Layer 2 of a small transformer language model trained on English Wikipedia (11 layers, counted from 0, width 64).
A neuron's activation on a vector x is GELU(gate . x) times (in . x), where the dot is the dot product.

Input weights of the MLP neurons that the questions are about. A number n stands for (n - 500) times 0.00088.
n6 gate: 564,629,709,480,489,521,348,510,723,549,393,425,581,385,633,667,635,518,545,691,541,760,485,465,541,401,580,545,574,553,560,561,569,552,353,579,476,485,394,342,565,480,475,393,547,555,330,629,245,449,558,593,783,338,639,399,581,511,317,388,540,410,438,338
n59 gate: 703,620,384,456,699,374,374,332,578,566,717,626,465,372,352,523,559,327,580,406,322,419,540,606,433,572,680,578,574,613,296,369,403,458,272,627,272,396,573,549,491,328,500,515,211,528,622,635,540,578,279,455,287,663,456,397,410,437,401,618,556,555,480,451
n72 gate: 380,543,557,354,618,624,534,371,307,520,64,672,675,504,443,388,472,421,281,478,361,462,616,361,735,533,579,330,593,383,528,613,492,629,291,465,570,553,644,575,359,639,469,691,469,603,513,693,507,336,542,349,531,515,611,228,672,840,315,419,448,492,697,467
n75 gate: 620,637,593,670,520,799,810,542,521,515,429,637,486,439,577,281,490,634,588,498,746,541,760,310,502,721,632,341,460,542,719,824,454,273,629,396,503,765,636,392,425,380,721,393,387,353,589,618,557,489,742,480,513,467,512,280,514,541,600,505,453,489,456,395
n141 gate: 404,645,469,513,449,429,570,364,381,478,223,292,356,619,537,571,694,500,428,433,591,720,227,718,681,472,424,421,543,504,459,700,441,342,582,244,345,601,534,601,725,303,413,349,481,460,738,458,498,567,453,537,549,572,304,484,560,721,416,399,476,208,364,416
n145 gate: 502,556,306,600,793,388,575,653,447,476,517,501,312,523,611,468,364,528,497,470,400,600,376,415,678,376,446,409,484,493,353,651,522,728,425,426,283,260,375,722,296,584,346,469,540,426,485,359,506,580,546,331,672,527,429,639,462,595,299,597,413,582,442,396
n154 gate: 731,541,573,430,550,519,577,457,523,227,286,638,681,636,410,638,632,598,410,588,265,526,585,683,591,539,681,424,491,499,318,550,400,336,503,324,455,555,677,628,704,438,669,381,334,334,452,606,428,316,358,598,498,667,457,295,363,397,286,289,536,579,458,522
n182 gate: 766,436,718,685,731,539,531,359,399,631,510,538,406,204,522,276,322,633,412,472,804,249,553,480,604,317,721,520,397,738,579,625,395,750,574,517,597,669,653,518,575,656,670,499,523,745,436,743,494,374,510,353,629,373,457,341,816,298,586,698,637,653,447,458
n6 in: 494,507,526,759,339,666,417,361,456,545,605,503,565,317,640,329,315,669,342,306,603,341,580,310,541,462,468,585,462,529,240,463,236,444,455,563,389,688,682,456,204,493,534,558,461,438,579,316,514,434,662,208,374,567,496,647,646,595,378,780,221,744,646,472
n59 in: 595,471,363,361,775,477,362,511,653,488,526,448,476,315,583,554,398,460,291,576,608,687,411,517,502,381,527,287,756,457,579,408,514,352,363,373,366,619,647,497,268,532,461,393,619,421,600,634,475,472,316,613,366,577,501,420,257,423,293,716,430,443,574,535
n72 in: 442,489,371,462,356,445,445,589,483,475,349,261,555,536,497,418,452,471,618,632,711,902,196,426,450,440,205,457,699,778,734,348,401,492,323,344,492,505,372,615,621,569,473,593,580,314,440,627,363,525,229,426,602,515,451,444,272,498,569,572,701,547,588,358
n75 in: 219,607,321,437,253,552,398,761,368,583,565,726,614,547,281,343,600,266,423,688,526,726,322,322,510,656,602,393,457,288,734,521,417,642,574,403,487,387,335,707,269,319,267,364,541,400,469,524,545,592,594,367,570,478,529,561,526,626,696,654,478,300,785,567
n141 in: 631,585,632,326,517,480,747,458,260,534,395,345,473,521,620,666,535,561,518,552,565,625,320,667,463,672,325,449,717,405,548,626,495,558,534,516,430,467,585,541,692,558,666,513,461,435,541,533,430,491,483,430,199,668,524,486,434,296,603,542,603,377,643,428
n145 in: 366,599,439,530,367,533,588,510,507,470,250,414,625,586,464,645,501,550,310,341,513,492,517,246,408,567,389,221,449,482,707,485,860,581,531,450,612,631,513,699,468,289,435,598,631,303,508,628,374,448,732,741,599,354,390,733,659,295,442,468,637,435,533,707
n154 in: 423,579,866,287,383,359,470,424,426,587,262,452,506,511,388,349,446,193,645,369,383,478,324,268,450,503,582,578,428,468,593,385,656,532,454,536,577,473,508,707,501,507,548,842,554,423,701,621,488,765,614,385,651,398,666,610,735,417,278,572,415,648,477,421
n182 in: 504,320,700,554,300,321,295,471,572,357,477,373,619,480,475,568,348,529,715,327,748,502,433,484,606,604,467,672,558,382,364,532,356,374,552,622,704,663,443,532,470,414,684,578,398,375,444,465,602,325,27,530,443,603,400,612,405,404,422,367,350,576,658,466

Each question shows a token from some text and the vector x that enters the MLP there. A number n stands for (n - 500) times 0.0047.

" the": 634,548,591,434,427,393,443,686,442,564,654,487,394,448,575,473,577,502,680,445,488,671,524,567,528,294,389,575,562,453,547,497,597,461,302,523,484,469,458,480,381,540,418,440,486,261,459,439,693,754,698,607,347,551,481,477,572,499,475,521,524,419,496,674
The neuron with the highest activation: n182

"up": 533,656,647,449,492,415,420,658,671,481,666,616,460,530,538,448,567,691,662,501,576,587,400,436,451,318,568,596,470,412,531,457,461,437,519,581,433,457,438,481,556,541,498,618,477,481,429,255,350,529,625,527,648,714,288,634,602,438,547,431,566,579,719,544
The neuron with the highest activation: n6

"ologie": 667,593,560,554,231,467,326,635,515,561,682,562,364,555,304,474,475,537,538,502,364,733,468,576,500,419,495,418,507,467,588,428,423,544,480,564,356,548,576,637,443,611,430,701,479,423,374,304,192,472,654,535,507,602,481,449,587,476,392,452,591,509,353,477
The neuron with the highest activation: n182

" as": 503,401,679,458,438,560,386,660,387,581,511,441,400,482,526,633,498,677,656,378,545,629,448,610,659,378,507,523,456,448,596,526,470,419,209,557,528,606,558,593,453,452,507,736,446,411,483,506,263,706,644,563,531,492,305,456,396,476,557,646,426,507,664,585
The two highest activations, in order: n6, n141

" Bi": 501,699,589,594,456,589,328,500,482,519,709,432,423,512,470,498,469,574,522,462,689,637,430,551,649,315,557,468,496,365,425,586,449,537,441,413,327,561,467,614,361,537,351,446,561,379,461,479,348,514,681,662,677,602,458,292,571,509,429,459,583,531,663,312
The two highest activations, in order: n6, n75

" Tri": 448,697,630,449,395,638,331,463,628,550,725,571,460,567,351,538,331,588,563,598,557,741,428,464,697,338,559,430,581,391,491,455,566,550,470,525,344,451,475,457,401,615,490,446,653,379,451,409,347,428,624,608,487,513,542,362,582,497,510,464,537,695,478,397
The two highest activations, in order: n6, n141

" ": 660,425,639,471,357,684,440,527,425,546,493,446,469,582,593,406,501,546,534,530,552,577,535,569,585,331,592,472,416,366,607,488,517,340,443,580,469,363,324,605,468,551,311,487,428,311,476,515,517,830,544,534,625,607,498,427,743,389,421,429,399,385,705,415
Which neuron fires most, and how strongly? n75, at about 0.075

" Re": 562,703,694,477,426,644,304,526,527,568,608,450,383,671,327,585,504,597,618,484,534,736,510,608,602,450,563,488,496,416,664,555,534,668,217,543,405,425,378,555,473,625,582,539,450,470,489,555,315,335,643,507,410,644,525,427,463,508,441,486,528,463,439,409
Which neuron fires most, and how strongly? n72, at about 0.087

" specifically": 532,546,652,426,583,445,415,667,565,489,616,525,362,519,380,535,596,492,444,405,502,503,466,593,567,408,590,461,350,370,645,428,250,494,310,494,358,709,500,701,393,579,424,596,276,429,378,392,472,639,632,522,388,657,386,507,585,562,500,511,406,537,707,615
The neuron with the highest activation: n59

"e": 415,584,754,340,413,402,319,617,546,579,695,475,412,414,271,416,498,598,582,432,627,641,535,598,568,392,416,481,525,494,553,461,496,636,338,510,348,506,403,576,443,698,396,489,528,449,514,476,366,718,584,548,544,718,378,604,619,603,509,560,444,524,451,471
The neuron with the highest activation: n6

"IS": 570,600,687,504,330,534,358,493,657,599,703,522,309,422,382,563,467,606,509,469,631,598,482,566,499,435,302,466,378,379,487,647,358,504,575,616,393,603,394,574,461,600,342,568,257,561,401,426,348,538,679,698,409,507,450,416,388,577,510,567,641,405,639,493
The neuron with the highest activation: n154

"\n": 642,539,551,419,358,530,420,552,473,510,615,472,562,412,577,647,512,618,542,408,579,363,606,494,650,327,553,673,238,427,579,591,707,445,638,447,421,496,379,591,548,574,385,595,551,299,419,640,485,584,637,640,581,361,447,600,513,398,388,530,478,411,671,445
The two highest activations, in order: n72, n59

".": 545,448,435,451,501,592,452,480,574,501,641,595,446,399,293,499,657,727,706,302,530,555,445,573,562,330,555,616,437,413,533,539,508,444,400,476,423,528,413,686,431,605,406,448,539,410,470,519,477,760,688,593,694,524,468,594,590,489,460,609,327,315,567,522
Which neuron fires most, and how strongly? n72, at about 0.058

"-": 716,542,574,430,359,566,311,620,371,435,504,453,435,568,317,537,610,656,641,326,440,684,396,592,422,393,580,569,374,517,581,491,460,483,344,481,409,478,376,533,526,673,465,356,489,464,276,516,376,703,504,602,620,603,447,533,505,452,360,604,540,483,559,625
The neuron with the highest activation: n154

" trans": 547,669,570,582,481,540,548,542,405,632,582,233,313,491,330,469,429,599,551,735,573,544,413,383,490,519,663,386,410,303,585,544,507,664,379,444,469,427,514,563,422,640,324,355,558,391,459,566,338,585,672,507,403,619,524,374,413,434,470,317,496,485,412,496
The two highest activations, in order: n75, n145

"f": 537,562,599,567,550,457,365,629,556,536,626,500,398,520,438,424,474,664,579,575,419,514,439,646,455,321,337,477,543,431,518,500,461,607,524,476,424,593,380,599,533,741,230,612,540,273,461,579,381,541,510,739,438,704,342,481,532,598,517,446,436,540,614,436
The neuron with the highest activation: n154

" of": 673,376,562,579,424,450,597,707,223,393,720,487,505,501,448,540,513,582,648,382,392,620,484,519,451,362,607,522,452,349,584,385,455,583,453,419,356,491,470,600,456,631,411,457,496,335,418,609,421,687,559,611,403,617,523,490,551,462,489,609,435,353,444,596
The neuron with the highest activation: n182